Layer 5 of a small transformer language model trained on English Wikipedia (11 layers, counted from 0, width 96).
A neuron's activation on a vector x is GELU(gate . x) times (in . x), where the dot is the dot product.

Input weights of the MLP neurons that the questions are about. A number n stands for n times 0.0033.
n8 gate: -15 -27 10 -3 30 24 52 9 -31 33 -31 -2 19 -30 60 0 35 14 19 -31 -27 -5 1 38 26 -21 -13 -19 -10 -15 2 11 39 14 -33 -27 -5 19 13 27 26 -22 -72 -43 -9 20 0 3 -15 14 -7 32 -12 22 3 -52 1 -21 -6 9 1 44 -3 30 -53 25 -27 -36 -66 -29 20 30 -1 -6 -17 -10 40 -20 12 0 -23 3 34 -13 -5 46 9 7 6 -10 -15 27 23 -5 14 -2
n38 gate: 18 4 19 -22 -4 -36 -1 29 -10 -12 -43 -9 43 6 5 12 -18 23 5 7 22 18 17 -8 5 -11 25 12 4 -34 26 -45 29 0 -8 16 -3 32 20 30 -12 27 -25 -12 -26 -56 26 -30 -31 32 1 11 22 -33 -6 58 -27 -4 23 1 6 4 15 37 50 -8 -8 4 -18 -42 -13 1 -4 -4 -4 19 -24 -20 1 39 0 -7 -21 -21 -14 26 -14 -44 6 -15 69 -42 23 -34 -22 22
n39 gate: -13 24 11 -1 41 -8 -22 -39 8 -3 11 41 -7 -7 45 -15 -5 13 -16 -15 -25 22 7 18 -29 -17 5 23 -4 -41 -24 22 30 -2 -10 32 42 15 -6 -30 -19 -8 -9 -2 -14 7 6 5 -15 -4 27 31 -22 54 -14 -23 4 -8 29 -3 -25 13 12 -7 20 6 18 0 12 -6 12 12 13 18 31 5 -28 -6 -32 40 25 11 1 -8 14 -30 -20 26 13 -11 -15 10 40 -1 -34 27
n42 gate: -32 -41 16 -45 -3 19 10 -25 -70 -15 -53 -20 19 -19 1 8 29 7 -1 -3 -16 46 35 27 -4 22 -15 -1 -22 14 -13 -10 -23 11 25 -19 -23 -21 44 -25 49 -43 -15 -14 -29 8 29 40 50 -38 -25 24 12 -29 -35 -4 22 37 6 -13 -5 -39 12 -23 16 -18 -3 -28 -4 -2 2 -56 -50 24 21 24 20 -51 2 -35 19 51 24 50 -2 4 0 44 6 -8 -23 -22 -14 -5 6 25
n63 gate: -1 -25 -4 36 20 -26 -26 0 -19 -19 8 3 -23 20 -34 5 -46 27 -20 -36 14 5 2 46 -9 -37 -27 -11 -3 -35 16 -5 3 12 -13 -5 -16 5 5 -19 -16 33 16 35 -18 -16 -31 -58 -27 14 -4 -1 1 31 -14 -56 37 -20 15 -14 -34 28 1 7 7 21 18 5 20 3 3 0 65 -27 -5 19 12 14 -1 38 -1 -22 -1 -8 -6 -30 -51 -16 -27 -8 6 -8 29 1 20 17
n74 gate: 15 -24 -25 15 43 37 -8 -12 -7 -34 14 -34 25 -57 9 48 34 25 -61 27 15 28 2 -26 -4 29 -12 -3 -53 13 -6 6 -21 2 -37 -37 -26 32 -72 12 25 -21 25 -3 -26 -12 -11 -6 -4 34 -21 2 -1 5 -60 -17 2 -50 32 -22 -12 7 28 2 5 10 -20 44 -32 29 40 23 -18 -18 21 12 46 -34 -17 -16 17 13 2 26 -10 -5 41 0 -32 20 17 -6 3 -19 64 -16
n82 gate: 5 -37 13 4 12 26 -14 13 13 -13 -12 -39 4 -16 25 40 4 -8 10 13 19 -27 1 1 -3 54 -8 -16 6 -26 -4 32 -17 -34 26 -37 28 4 -19 2 22 12 15 44 0 -12 6 22 18 -30 -26 32 19 6 13 -2 -12 7 45 -25 15 10 16 13 1 -4 7 30 -28 -21 8 -17 27 38 23 23 -17 -1 9 -8 31 -31 -40 -11 -4 -8 -22 5 -14 -5 27 4 -34 -24 15 -40
n88 gate: -24 -42 18 -7 2 -1 -12 -16 16 16 21 -22 -2 -42 -32 0 -9 -1 28 5 -2 10 8 31 -47 12 -28 1 15 -21 4 1 29 -23 11 17 -7 -4 15 -19 31 18 11 12 -4 -12 -1 2 -8 2 -3 -14 -2 0 24 7 35 -12 7 -13 19 -16 -36 11 -44 15 -23 -3 22 3 -23 -21 32 -14 -15 33 4 15 -7 -10 1 21 -32 3 8 -54 13 -32 -10 7 -40 13 24 5 32 -1
n89 gate: 58 -43 -10 -83 25 -16 -12 19 -5 17 4 20 19 -26 -24 -10 25 -20 24 -37 -53 -9 -17 -17 -2 -23 -6 -13 -45 -17 28 31 -21 -35 18 12 21 -7 17 -3 -32 -13 -5 -9 -29 10 28 45 14 2 -33 16 10 18 -43 0 7 59 -37 22 2 -19 5 15 6 -23 8 -24 -4 15 16 -20 11 8 -11 44 -51 -8 7 34 -9 -30 -4 42 17 7 -3 -2 1 34 24 40 11 -55 12 -36
n103 gate: 28 45 -35 20 -2 -10 -9 54 18 25 -28 -33 44 5 2 15 -5 8 -62 2 -15 -8 -32 -16 19 19 29 -45 -33 -11 36 0 16 54 -48 -4 3 46 2 -28 9 -2 -21 -30 -33 -41 20 19 -36 6 39 40 -30 -9 -26 -39 -3 -25 45 1 36 -28 -7 0 -13 -3 -12 -18 -13 4 16 -2 59 24 -10 -6 -32 42 13 -1 26 15 1 7 -27 50 -8 -9 23 -22 30 46 11 -8 59 2
n154 gate: -11 -23 -4 -26 -20 9 -33 -2 24 -15 4 -5 14 16 12 28 -20 7 -13 11 2 25 -2 39 6 14 9 -3 33 20 -10 24 -11 9 -8 -15 -25 28 10 7 10 -33 14 -31 1 16 -10 -46 4 -29 -1 6 -11 -19 -18 11 22 26 2 4 28 -12 -2 32 -66 -11 22 -19 -10 41 -11 -14 -25 -3 51 16 24 4 -37 -7 6 -21 -30 20 -18 -10 -4 -1 27 16 -1 -1 16 -25 1 5
n156 gate: -3 -19 -34 -27 -14 -19 -9 28 -34 -29 -25 16 1 -11 12 5 3 22 -44 -17 1 -2 40 -39 13 -18 -5 42 -45 -19 31 -10 -12 38 6 -34 -15 -39 -8 -29 -22 18 29 -18 -33 1 45 -9 23 18 58 -9 16 -2 -3 8 -27 12 -4 -34 9 -38 21 8 -28 -13 -2 4 8 -12 -6 34 3 20 -20 -13 -10 37 -11 -1 16 -6 6 -8 -17 -46 2 -7 36 -41 -7 -3 -72 36 4 23
n170 gate: -23 60 -6 -7 -14 -14 25 -2 11 17 -26 24 -37 3 32 -4 5 10 -6 -17 -2 -3 15 27 -30 -16 41 -20 18 41 -19 -7 28 -30 9 27 -7 -3 12 6 -16 -29 9 47 4 -11 -16 4 -10 1 -4 -38 10 -16 -5 6 5 63 27 -13 -3 8 40 -31 -12 10 10 -8 -8 -25 20 -5 15 7 -72 3 30 -22 -4 26 10 0 10 33 3 26 14 33 29 -16 0 32 -39 43 8 -6
n179 gate: 38 0 -33 20 -2 -18 -11 38 2 16 -42 -51 -7 5 25 27 -58 -53 13 -1 -3 -27 9 16 -27 -48 -36 24 30 -31 38 13 -3 -49 9 10 -12 -12 21 -10 2 0 24 28 18 -41 0 27 -15 8 -56 8 7 -35 25 -25 -1 8 66 -6 -25 38 -12 19 -2 -23 26 -26 51 -4 -27 -12 36 -14 -7 -10 -6 26 44 -17 -16 52 -20 28 2 15 15 19 24 -23 -2 10 -11 -1 19 14
n8 in: 8 -15 -25 -24 10 19 11 -30 5 28 -5 13 2 4 57 5 37 30 5 -1 7 -53 -19 19 36 7 35 11 2 -19 18 9 -11 -1 33 -2 -28 54 5 7 34 24 -23 -19 -26 15 13 3 12 -6 -26 50 14 5 -25 44 55 -26 -36 -65 9 -24 12 2 -6 19 -6 5 -47 -13 6 4 -38 24 -16 -12 50 -9 -22 5 -64 -31 -32 62 14 2 -27 -6 16 6 18 -21 42 21 -27 -7
n38 in: -12 -3 -30 7 -6 10 5 7 29 -20 19 -11 -11 11 1 -15 -7 46 57 -28 -13 -34 -5 -1 40 10 -43 -48 -35 22 -13 -31 -10 21 -44 -28 -15 14 -7 -5 17 22 -1 -10 -14 -14 41 11 -3 -41 -31 -38 -1 8 -20 10 30 -10 13 -13 -21 -1 29 25 26 -7 -31 -9 17 -24 -42 -13 1 -1 -17 -1 -23 -19 2 -8 8 25 -28 14 -31 2 1 22 -16 -28 -18 44 -17 -29 -2 29
n39 in: -3 7 -16 -8 -17 -3 -11 -4 -6 -15 -27 -20 -38 17 16 6 16 25 35 4 18 0 9 26 62 -8 11 -14 -16 -34 19 -55 31 26 -11 14 11 -9 5 15 20 -17 18 24 1 -19 -16 -6 -26 4 13 55 -7 -5 15 -3 13 64 -6 -40 24 46 23 13 -10 -9 -8 4 -18 -3 3 23 -22 -21 8 30 28 -6 -30 23 14 12 6 15 0 -30 31 -16 28 -20 -8 29 -7 -6 30 11
n42 in: -24 8 -12 -32 -21 -14 -28 -17 39 42 4 -19 -2 -17 53 -32 -12 -12 30 0 9 -31 -10 10 14 -30 6 21 35 39 28 16 -58 -25 -10 43 40 20 3 -20 -47 -1 4 41 -6 -20 4 15 -46 21 38 11 2 -28 -5 5 -23 -5 19 -2 -1 -19 -15 -5 -30 13 -3 -46 -7 -27 -6 -42 12 10 63 -4 -12 0 -22 10 -9 8 22 36 -4 26 -71 -12 -13 -13 -23 -40 -14 27 -15 -57
n63 in: 51 -9 -12 37 -15 -11 -9 -25 12 -24 15 8 4 -2 -21 -25 9 35 9 -2 5 9 -14 -25 14 -8 -19 42 5 -21 29 -29 11 -9 9 40 20 10 -11 4 -17 -2 24 -5 -35 -6 17 53 -21 -1 -24 9 24 -6 -30 11 -39 9 -19 24 19 4 4 -36 10 -2 31 -12 17 -15 16 -8 29 59 4 28 -4 -23 0 0 4 8 18 -1 6 4 -38 6 21 36 6 -9 -5 -37 30 -21
n74 in: -23 21 27 34 21 -27 -41 3 15 8 -23 -75 21 0 16 -11 -29 26 37 39 -2 22 -19 66 -30 -2 2 7 7 18 -14 25 25 -2 17 12 -58 -32 1 -17 -58 33 46 5 -56 38 -26 -45 6 -21 -51 34 14 6 -26 -5 -7 -5 -6 -8 2 2 35 -2 3 -32 -2 -24 -19 34 -13 5 -32 -33 43 -17 3 -22 -3 -9 -3 -51 -51 57 -41 -21 -13 3 24 17 34 21 -6 -56 26 21
n82 in: 1 3 -43 32 1 22 8 -23 -25 -7 51 7 -4 -11 -15 -12 -5 -7 0 -13 -1 -37 8 -12 3 20 -1 -21 16 16 -34 62 -3 -17 18 -12 4 -14 -6 11 -26 -12 20 -37 37 9 -9 -12 -18 -16 7 -18 -40 4 10 -18 23 -15 12 -17 -38 -11 1 1 -54 31 26 15 -13 31 3 -18 2 -3 -31 25 2 -4 4 -18 9 15 5 1 25 14 51 34 18 -3 16 14 -9 -3 -1 3
n88 in: 39 15 2 -38 25 -48 -24 -2 10 -18 -27 -20 21 8 6 -1 -13 6 5 -14 -1 -61 -35 13 -6 -6 27 -20 23 -18 -3 -12 -18 13 6 -17 -16 12 22 -11 -1 -43 9 37 -5 -24 -8 -30 27 1 27 -18 2 -9 28 29 -9 -25 7 10 20 18 2 12 8 -4 -9 23 14 8 15 9 21 -5 14 -41 13 2 -4 21 30 -38 51 -27 23 16 10 -20 10 -18 14 21 11 -10 30 12
n89 in: 14 -27 3 32 -35 46 -18 -6 -20 42 -12 11 14 10 -47 -17 21 -21 27 22 8 -3 -1 1 56 3 -6 -1 9 6 21 5 -23 -8 -18 38 -14 3 40 8 28 -16 70 9 -27 -14 -13 4 3 20 16 24 28 16 -19 -23 26 24 39 -21 -4 11 -3 -30 9 -4 -38 19 -26 -9 11 42 6 11 8 4 14 -8 25 20 -41 23 -11 15 -20 25 1 13 6 -19 58 -39 29 -2 27 -31
n103 in: -37 -1 2 -12 32 -34 39 73 -65 -26 14 17 43 25 39 32 0 22 -22 7 5 -29 -21 -2 -15 -19 9 -32 9 17 -50 15 -7 -33 -16 8 37 11 -31 -19 -19 -35 -3 -22 -5 -11 26 35 4 6 -18 -22 -6 45 24 -41 -24 -38 20 -2 -27 -8 -28 17 -27 -34 1 -28 -66 6 -9 42 17 -42 -3 33 21 0 -2 3 6 -41 -3 24 15 -14 -30 31 28 -31 6 -26 26 3 27 -13
n154 in: 45 -27 -14 5 28 -16 -12 -5 -16 -10 5 -1 17 8 -12 -9 15 7 19 22 28 54 19 1 16 -21 1 29 -17 13 -12 -6 -19 9 -37 23 -14 16 18 35 -32 16 -11 -9 -10 -23 -22 17 -3 -8 -14 -1 -5 -7 1 -47 -10 -12 -3 28 16 39 -10 -1 8 -17 -28 -16 -37 -28 -14 -27 -31 25 12 14 33 1 18 20 -32 -41 13 -6 34 25 29 3 55 5 -22 12 41 26 -26 -13
n156 in: 3 17 -5 35 -5 21 -7 -46 1 -5 1 4 -11 -19 -19 14 23 -11 36 1 16 -12 -32 -18 -24 23 13 -3 6 -17 -10 33 18 19 -43 -5 -26 3 20 -16 -3 7 37 10 20 -36 20 -19 -59 33 -17 9 -39 36 26 9 -6 3 3 -38 -24 4 12 -4 -1 -10 -29 25 37 -16 15 -13 -33 -42 28 -18 -16 -18 5 -1 30 12 7 -4 -28 -32 12 18 -20 5 -25 5 24 28 -24 12
n170 in: -10 42 -15 -1 -10 -17 -30 1 -17 -8 2 -18 -3 -3 23 24 -2 -32 -27 3 -22 5 21 -30 1 4 9 -41 -5 -32 -8 -30 17 -23 7 -9 2 94 -1 -21 13 -29 -53 50 -35 19 -48 16 -8 -37 8 -4 10 37 -18 11 -3 0 14 -14 -23 14 -26 6 -4 3 1 -12 23 -26 -2 -29 11 15 -11 4 12 -2 23 -44 -8 -40 12 7 -15 23 16 16 12 0 44 -1 24 19 -19 5
n179 in: 0 -35 -11 -8 -6 39 -40 17 -34 -30 13 -8 -27 23 -2 21 10 -7 28 37 -5 -25 -18 45 -11 -2 -10 51 14 18 9 13 53 -43 7 4 40 -8 -18 -60 -6 -20 -22 -27 -28 13 6 29 -7 13 16 9 7 2 -16 -7 -12 -39 9 -9 -10 43 -9 -14 -31 14 43 19 20 3 42 32 34 -16 18 -1 -42 17 7 -19 -15 22 -26 17 1 21 -27 -15 42 -78 11 12 -28 -15 2 -3

Each question shows a token from some text and the vector x that enters the MLP there. A number n stands for n times 0.053.

"mit": -28 -13 39 8 -27 -38 -11 16 20 -19 -4 -2 -19 -6 15 46 10 1 2 5 18 -47 12 4 14 14 29 18 -16 -15 15 19 27 -5 -18 11 25 9 -8 -45 -28 8 4 -11 -22 1 8 3 18 -60 -7 -29 21 16 -5 -6 16 30 -6 -6 -10 15 -10 -11 -40 -10 -59 -20 27 -19 -2 14 -43 2 0 4 -15 -17 25 -16 17 5 13 -9 6 -13 37 -16 15 6 6 -8 13 28 -50 7
Which neuron lights up most? n156

"ph": -21 9 7 -18 -41 -11 -3 13 -5 0 -9 -19 -5 -11 7 45 36 -51 -19 0 32 -44 20 16 17 57 8 -3 17 -31 -13 20 23 -2 -25 -14 -30 49 -12 -50 35 22 -16 4 -39 36 -25 16 7 -15 13 -4 -8 -9 2 -5 3 -2 3 13 18 1 -17 0 -16 -5 -11 6 -16 -16 3 27 22 10 -28 -21 3 -10 -14 -8 11 11 29 -13 -32 1 -6 -15 11 25 -2 -15 42 0 -17 22
The most active neuron and its activation: n8, at about 2.1

"9": -4 -2 -3 -25 37 -6 -63 10 20 -13 -28 -1 -16 26 3 28 -6 7 -47 -5 30 -31 15 19 25 -8 23 -2 -7 -2 -14 3 6 -6 33 4 -11 1 -12 26 18 -3 14 29 -4 3 35 -16 16 -11 27 -19 23 -36 0 -1 -31 -43 3 16 -9 -10 29 -27 24 -11 18 57 2 -14 -34 -11 -49 8 -2 12 23 -26 -13 31 -23 -15 -9 -16 9 -12 -6 -15 26 24 31 -4 7 -9 32 -3
The most active neuron and its activation: n74, at about 1.3

"ti": -36 18 -6 -28 -9 19 29 -20 12 13 17 -22 14 54 0 23 -4 56 -16 -19 18 -4 14 0 5 -1 -6 24 5 -17 45 27 17 12 -10 -5 -14 -6 -4 -22 5 8 -38 1 -11 26 40 18 4 15 23 -46 13 -18 5 -19 30 8 10 18 -3 3 -25 -10 -22 -10 -17 16 18 7 3 -16 -5 8 -14 -5 -21 24 15 11 39 -4 -14 -12 -3 -17 -21 -28 5 54 2 16 15 20 -27 54
The most active neuron and its activation: n89, at about 0.3

" and": 9 -44 -1 -15 -29 -9 1 -2 6 5 33 13 -39 -14 61 6 -7 11 16 4 12 -4 17 21 1 9 -16 16 -38 13 25 10 11 -1 -3 19 -13 31 -2 12 7 -4 -29 10 -1 34 -13 -6 -23 -3 5 21 17 -31 -1 -24 5 1 2 17 29 15 -13 -17 4 -35 -2 12 -5 7 5 67 -34 28 26 -28 -35 -7 -15 16 12 -16 -17 13 -21 -21 10 3 -43 19 42 34 33 -24 -23 21
Which three neurons fire most, strongest first? n8, n39, n74

".": -30 -15 -3 22 21 -8 -33 32 -14 -27 -17 12 -4 -11 -9 27 -9 -20 -12 -5 23 -6 11 53 -10 20 -30 -18 8 -17 -2 -13 -37 0 -21 41 -7 55 1 -20 -8 -16 -18 7 16 12 13 -29 -29 -17 18 -9 -1 -19 11 -26 44 20 -1 4 -12 -6 -26 8 -7 14 -4 -13 16 -59 -7 -3 2 10 -14 6 -18 -17 12 -14 15 -25 -1 -1 1 -7 -38 -14 -5 33 21 -27 -39 -36 -43 14
The two highest activations, in order: n38, n42

"\n": 52 -5 9 -24 1 -32 -12 -27 -4 -5 -3 -19 -25 -9 24 22 -33 29 -17 28 -6 9 41 19 18 4 16 0 -4 25 -11 -15 -21 4 -1 21 -33 20 -2 5 9 4 10 -5 12 31 -5 -20 7 -31 19 -9 -20 -3 20 -31 44 23 30 14 -2 25 1 -21 16 0 41 41 -2 3 3 7 -16 31 5 -32 -9 -1 49 19 0 -16 24 -4 -1 -30 -11 -24 -24 22 26 2 11 26 -12 -8
Which neuron lights up most? n154

" in": 38 -20 -5 -11 -19 5 12 6 9 -14 -3 -10 -38 18 28 10 -27 21 -1 -2 -5 12 26 13 10 -7 3 32 -56 21 -17 17 -23 16 -20 11 -9 18 16 -16 -2 2 55 18 17 33 1 -32 -7 18 14 -11 -22 -37 5 -18 12 -1 -6 -2 39 -20 0 9 46 -16 22 3 36 -14 -34 -22 3 26 -14 -31 20 -16 1 23 19 -1 -2 27 3 20 -33 -7 8 6 29 -9 26 -30 -7 32
Which neuron lights up most? n38

" (": -27 12 13 6 -30 -32 -10 22 28 -4 7 4 -8 -20 17 1 24 41 10 -14 2 -7 16 6 12 -13 -32 -55 11 -20 -18 9 -23 35 -14 30 9 15 -10 8 -2 -6 19 7 14 18 -8 -7 -10 15 27 -58 32 -24 43 -1 21 -16 14 -7 24 4 1 8 18 15 61 -11 20 -13 -3 10 10 22 -11 7 18 -25 17 -8 17 -27 1 -11 9 -27 -25 -8 33 37 20 3 32 11 -25 19
Which three neurons fire most, strongest first? n170, n63, n179

"ing": 3 -8 -31 22 20 -40 19 1 1 1 -16 -9 -22 28 23 30 -1 2 24 -27 6 7 25 19 5 3 9 -17 4 -14 28 30 2 8 6 26 22 8 30 30 -4 42 46 4 16 45 -1 -6 15 5 3 -8 -10 -14 -32 -24 0 -3 5 8 20 -21 4 -34 24 5 25 18 43 -15 13 -6 -40 10 -26 11 36 -37 10 3 31 45 -15 10 12 7 -25 -35 20 2 22 -20 -3 9 -13 33
The two highest activations, in order: n63, n103

");": 10 28 -12 -15 0 -12 -19 -3 12 -3 3 9 -14 -20 -2 -1 25 -4 -13 6 -23 -17 12 22 -18 -14 -13 -36 -42 10 -22 -3 4 -28 30 20 -23 27 -2 46 -15 0 26 0 42 8 -2 32 -42 9 40 -19 24 -27 -13 -22 3 18 6 15 35 12 -21 -6 0 0 38 12 -1 -19 -5 22 50 15 -12 -12 -5 -33 -18 19 27 -18 12 21 1 -18 -27 -5 -15 4 42 -16 -5 7 -31 56
The two highest activations, in order: n170, n63

" Par": -5 6 11 -35 -45 -19 -13 10 21 -10 33 -5 -1 14 -25 49 6 5 47 -29 6 12 38 -17 19 28 57 -24 -6 17 -27 21 7 -21 -7 -13 43 -3 -14 -22 -6 24 16 27 -36 7 38 -2 2 4 22 -11 12 3 9 -9 8 -8 32 1 13 14 -43 -29 -29 -17 -25 20 0 -1 6 6 16 21 19 -5 11 -10 -7 5 16 -2 -2 23 22 -21 18 -2 24 25 6 -3 5 -9 -26 13
Which neuron lights up most? n82

"s": -27 -20 12 -17 5 -7 -6 15 -16 -12 -10 1 14 -23 35 36 -13 -22 15 11 -19 15 26 6 11 49 25 9 -7 1 15 12 1 5 29 42 13 0 1 17 -22 25 -11 42 -13 4 12 -19 -18 7 43 -2 13 6 3 9 53 -22 16 28 -1 -23 -16 -9 -59 -19 -11 -8 25 -2 15 -8 -49 -6 -5 4 34 -53 10 27 21 19 7 -13 27 -21 10 -16 -8 -3 5 9 9 15 -22 26
Which neuron lights up most? n42

":": 63 -1 -12 -12 15 -19 -12 3 35 -11 4 -19 -23 -38 18 38 -9 21 31 7 -11 -19 25 7 -18 11 -13 36 -17 21 -18 0 -1 7 -21 17 -39 15 7 3 15 -25 17 11 16 39 20 -7 -5 28 33 5 -7 -2 20 -31 52 -12 -27 -23 0 3 -13 17 11 -14 14 29 30 14 -15 11 4 24 31 -8 7 -17 -4 20 -6 2 23 -8 -12 -32 -35 -24 6 5 22 15 -25 24 -10 27
Which three neurons fire most, strongest first? n156, n88, n39

" |": 1 10 16 -23 20 10 -1 -25 -5 -48 15 -3 0 -15 30 12 -20 7 37 19 2 4 15 15 8 23 16 2 -29 47 -53 26 15 -21 5 29 -28 5 -21 35 -2 21 22 1 2 14 11 24 -21 49 39 -15 9 10 0 -20 38 22 -14 12 -29 19 -17 -25 15 -26 19 -22 13 17 -3 9 -1 19 -2 -14 39 -36 1 -2 30 -30 -34 18 -3 -24 -3 -10 -27 8 29 -17 9 14 -17 12
Which neuron lights up most? n74

",": 36 -10 2 12 -6 -23 9 5 -3 1 -20 9 -59 -11 33 27 14 1 4 37 11 -1 20 24 -11 20 -1 -8 -28 5 -3 26 2 24 -5 13 -9 37 22 44 -8 -8 23 26 23 43 -19 -7 10 -2 15 -4 6 -9 -25 -25 11 0 -1 7 19 12 -19 5 36 -23 33 41 -3 -11 -15 -6 9 6 -7 -34 -16 -1 -3 20 24 24 1 -10 14 -21 -37 -6 -25 43 50 -6 4 10 -28 21
Which neuron lights up most? n103

"4": -12 9 21 -6 12 -27 2 9 2 -8 23 -7 -16 -5 6 34 -21 4 8 16 21 1 13 19 -4 37 -4 -19 4 -9 -27 27 17 -4 -8 6 1 15 32 58 16 44 34 22 -7 -6 28 -16 -16 17 30 -2 7 -54 0 -6 37 -54 -17 23 45 -12 0 -25 21 35 20 31 2 16 -28 12 -24 15 -6 -1 18 -20 -21 7 22 -1 13 16 32 -9 -14 10 -2 -21 25 -19 15 6 -8 34
Which neuron lights up most? n88

"3": 4 11 7 -12 13 -33 -3 16 -7 -9 28 -12 -17 -6 3 41 -24 -4 8 14 2 12 8 18 -3 22 -9 -25 -3 -5 -25 32 25 -4 -28 1 -2 26 25 53 21 47 25 29 -1 7 41 -21 -6 22 36 -13 0 -50 -2 -6 44 -38 -5 23 34 -14 11 -20 13 32 14 24 -14 23 -28 3 -6 15 4 -3 17 -20 -29 2 23 0 10 18 39 -9 -10 7 -2 -8 26 -13 18 3 -13 31
Which neuron lights up most? n88

" team": -2 -26 -14 38 -3 -12 15 30 -14 -22 2 -10 -4 -5 21 16 -7 12 8 32 5 -34 57 -8 -19 25 -9 -12 -23 -10 11 13 7 10 2 48 5 11 -5 -8 18 22 22 -7 -2 18 15 -4 -21 12 25 -12 10 -40 -22 -46 -12 -14 -1 -19 11 12 -14 -13 -21 4 -30 16 -17 -25 4 -26 1 46 8 -11 -5 -48 -12 16 26 -8 -9 -9 29 -22 -31 -17 -9 22 -6 5 25 5 -23 -17
Which neuron lights up most? n63

"Olympia": 0 -1 -1 11 5 -27 6 15 30 -3 5 17 17 1 9 39 9 -5 20 -17 50 -20 18 4 38 1 43 -20 -33 17 -13 11 2 10 4 27 38 -25 -13 -13 2 5 30 -19 -25 1 17 20 4 -19 29 -34 9 -13 -8 -10 -9 -18 24 27 -5 21 -3 -20 -17 -10 -21 16 32 5 -21 -31 0 14 9 -15 -9 -55 35 9 12 -9 8 -21 65 -24 5 -24 41 22 19 26 -1 -13 -10 14
The most active neuron and its activation: n8, at about 0.18

" ": -12 -10 5 -5 -1 3 14 22 -3 -2 2 -9 -32 17 -17 25 -8 5 35 9 -24 22 8 6 26 31 20 9 -26 10 -6 10 -25 -5 34 19 16 -1 -4 18 8 18 25 5 -38 18 22 -33 -17 23 41 -3 37 -21 46 0 63 -14 -17 33 17 -4 -10 0 9 -28 2 8 52 -5 -13 -12 -24 11 6 19 9 -25 16 7 11 12 -1 17 46 -49 12 -25 -18 26 -1 2 3 24 15 -2
The two highest activations, in order: n170, n179

"pin": -23 19 29 -30 -17 -37 16 6 27 -22 31 21 22 -33 29 17 12 -12 51 3 21 -13 28 18 1 39 31 1 -6 -1 -23 14 22 13 29 2 20 8 -24 0 -45 47 1 -7 -26 12 2 -12 24 -7 30 -9 -1 -17 -5 -9 18 -32 14 18 12 9 -21 -30 -62 -5 -17 -12 35 2 -10 3 2 11 22 1 7 -34 3 13 -1 3 12 -21 6 -36 23 -9 11 -13 -3 11 30 21 -19 12
Which neuron lights up most? n88

"0": -7 13 0 -12 38 -25 -41 -3 39 14 -25 6 -23 18 -23 -6 -11 -29 -6 -15 19 -29 30 -1 9 -39 0 -18 -10 -23 -37 24 -10 -23 -3 13 19 -1 10 34 -2 -14 -1 -2 13 5 10 26 9 -26 53 -5 11 -27 14 -28 20 -29 -12 -5 -43 2 -4 -15 -21 -3 26 7 3 -20 -42 -2 -28 10 -15 -22 1 -18 -17 -6 -12 10 -20 -26 41 -17 23 -35 19 24 2 -4 8 12 -6 27
The most active neuron and its activation: n88, at about 0.16

"1": -10 0 16 -17 29 -23 -45 34 16 -16 -23 30 -30 10 -37 8 11 -3 -22 21 12 -22 28 23 23 4 6 -25 -21 -4 -20 49 4 5 0 22 21 9 4 33 3 1 7 -15 11 4 38 4 23 -36 12 -30 16 -7 14 -42 33 -8 8 20 -17 -5 -13 5 20 -20 1 -1 29 -23 -36 -38 -27 31 -5 -18 -6 -8 -1 5 -48 35 11 5 25 -6 1 -28 10 18 -11 -9 7 16 -4 -7
The most active neuron and its activation: n74, at about 0.15

"Current": 34 -19 -13 -13 -12 -37 -9 19 5 32 -26 12 22 -42 39 55 -8 14 28 2 4 -36 12 -1 -4 -15 42 18 11 23 -14 38 32 -16 10 46 -5 14 5 23 9 25 24 -19 -4 13 -11 29 0 4 27 -27 -3 -31 -11 -9 -5 5 -4 -9 -18 -11 -34 -43 -5 -16 -16 16 9 2 -11 3 -4 26 26 -12 11 7 4 -59 19 -27 6 -7 11 2 13 -11 -9 2 3 -8 -6 12 -11 12
Which three neurons fire most, strongest first? n179, n39, n170

" head": 14 -33 10 0 -16 -41 2 -22 -35 18 -14 -3 -7 18 20 33 16 37 28 1 11 -8 29 19 30 34 -12 -6 -4 -1 45 5 16 -9 9 22 37 12 13 -43 3 19 44 -11 4 34 3 -25 9 8 25 -21 16 -17 3 -36 -15 24 -3 -1 29 -4 7 -3 -7 -14 16 16 28 -30 -5 8 13 35 -3 19 17 -20 -8 -1 30 4 -28 -41 18 -20 0 19 -37 21 -15 9 3 -7 17 19
Which neuron lights up most? n63

"Nikola": -32 -14 29 -7 -8 -17 -19 18 37 -4 19 -4 -11 -36 2 25 7 1 22 21 34 -25 28 -13 19 -19 63 -15 -38 17 -2 10 -10 22 31 -3 8 -7 0 2 -2 22 32 -1 -28 6 13 14 -13 -16 21 -46 22 2 1 11 5 -36 18 16 3 15 -39 -32 -31 -20 -1 17 20 -5 -24 -9 -9 -9 4 18 -24 -30 28 26 11 15 19 -18 21 -36 1 -3 13 2 3 -4 29 -17 -40 6
Which neuron lights up most? n88

" during": 32 -30 11 -15 -22 -13 24 0 17 -8 -3 7 12 0 46 30 -19 56 31 -11 -6 8 33 6 17 -5 7 6 -28 -1 -14 14 -1 8 -9 12 -33 21 -16 2 -3 -12 28 11 28 38 8 -19 10 22 7 -6 -30 -19 2 -27 14 -2 12 -11 43 13 14 0 28 -23 9 29 11 -15 -29 9 0 46 13 -19 -9 -23 3 19 10 -18 8 0 18 16 -36 7 -28 2 34 13 24 -30 -30 23
The most active neuron and its activation: n38, at about 1.5

"r": -25 14 30 -24 -11 -26 29 -18 36 8 -13 -12 22 9 8 22 17 8 30 -6 -7 -7 36 2 -3 24 19 3 -20 -1 18 35 29 -2 -6 24 15 15 9 -18 -28 20 -22 -1 -14 14 34 0 6 13 33 -28 -12 10 23 3 27 -4 7 18 1 -19 27 22 -54 -19 10 -19 -4 -2 22 -20 -14 7 21 18 -2 -31 11 14 29 -1 16 -5 -7 -48 43 -11 35 17 -2 33 15 36 -23 19
The most active neuron and its activation: n156, at about 0.92

"se": -27 17 4 -25 8 12 -6 -5 5 -29 -24 2 30 34 39 31 -7 28 -13 25 -15 9 16 28 44 7 3 39 8 24 2 38 40 -17 2 6 21 2 -35 -1 -4 26 -11 21 -18 4 16 -12 -8 -5 -24 -15 11 22 -14 9 25 -3 -7 6 -32 -24 -27 -1 -80 -2 -11 2 28 -37 -6 -23 -5 13 -11 7 22 -36 35 7 7 -10 -2 4 28 -3 -19 7 16 -8 30 -17 -8 27 8 19
Which three neurons fire most, strongest first? n170, n8, n42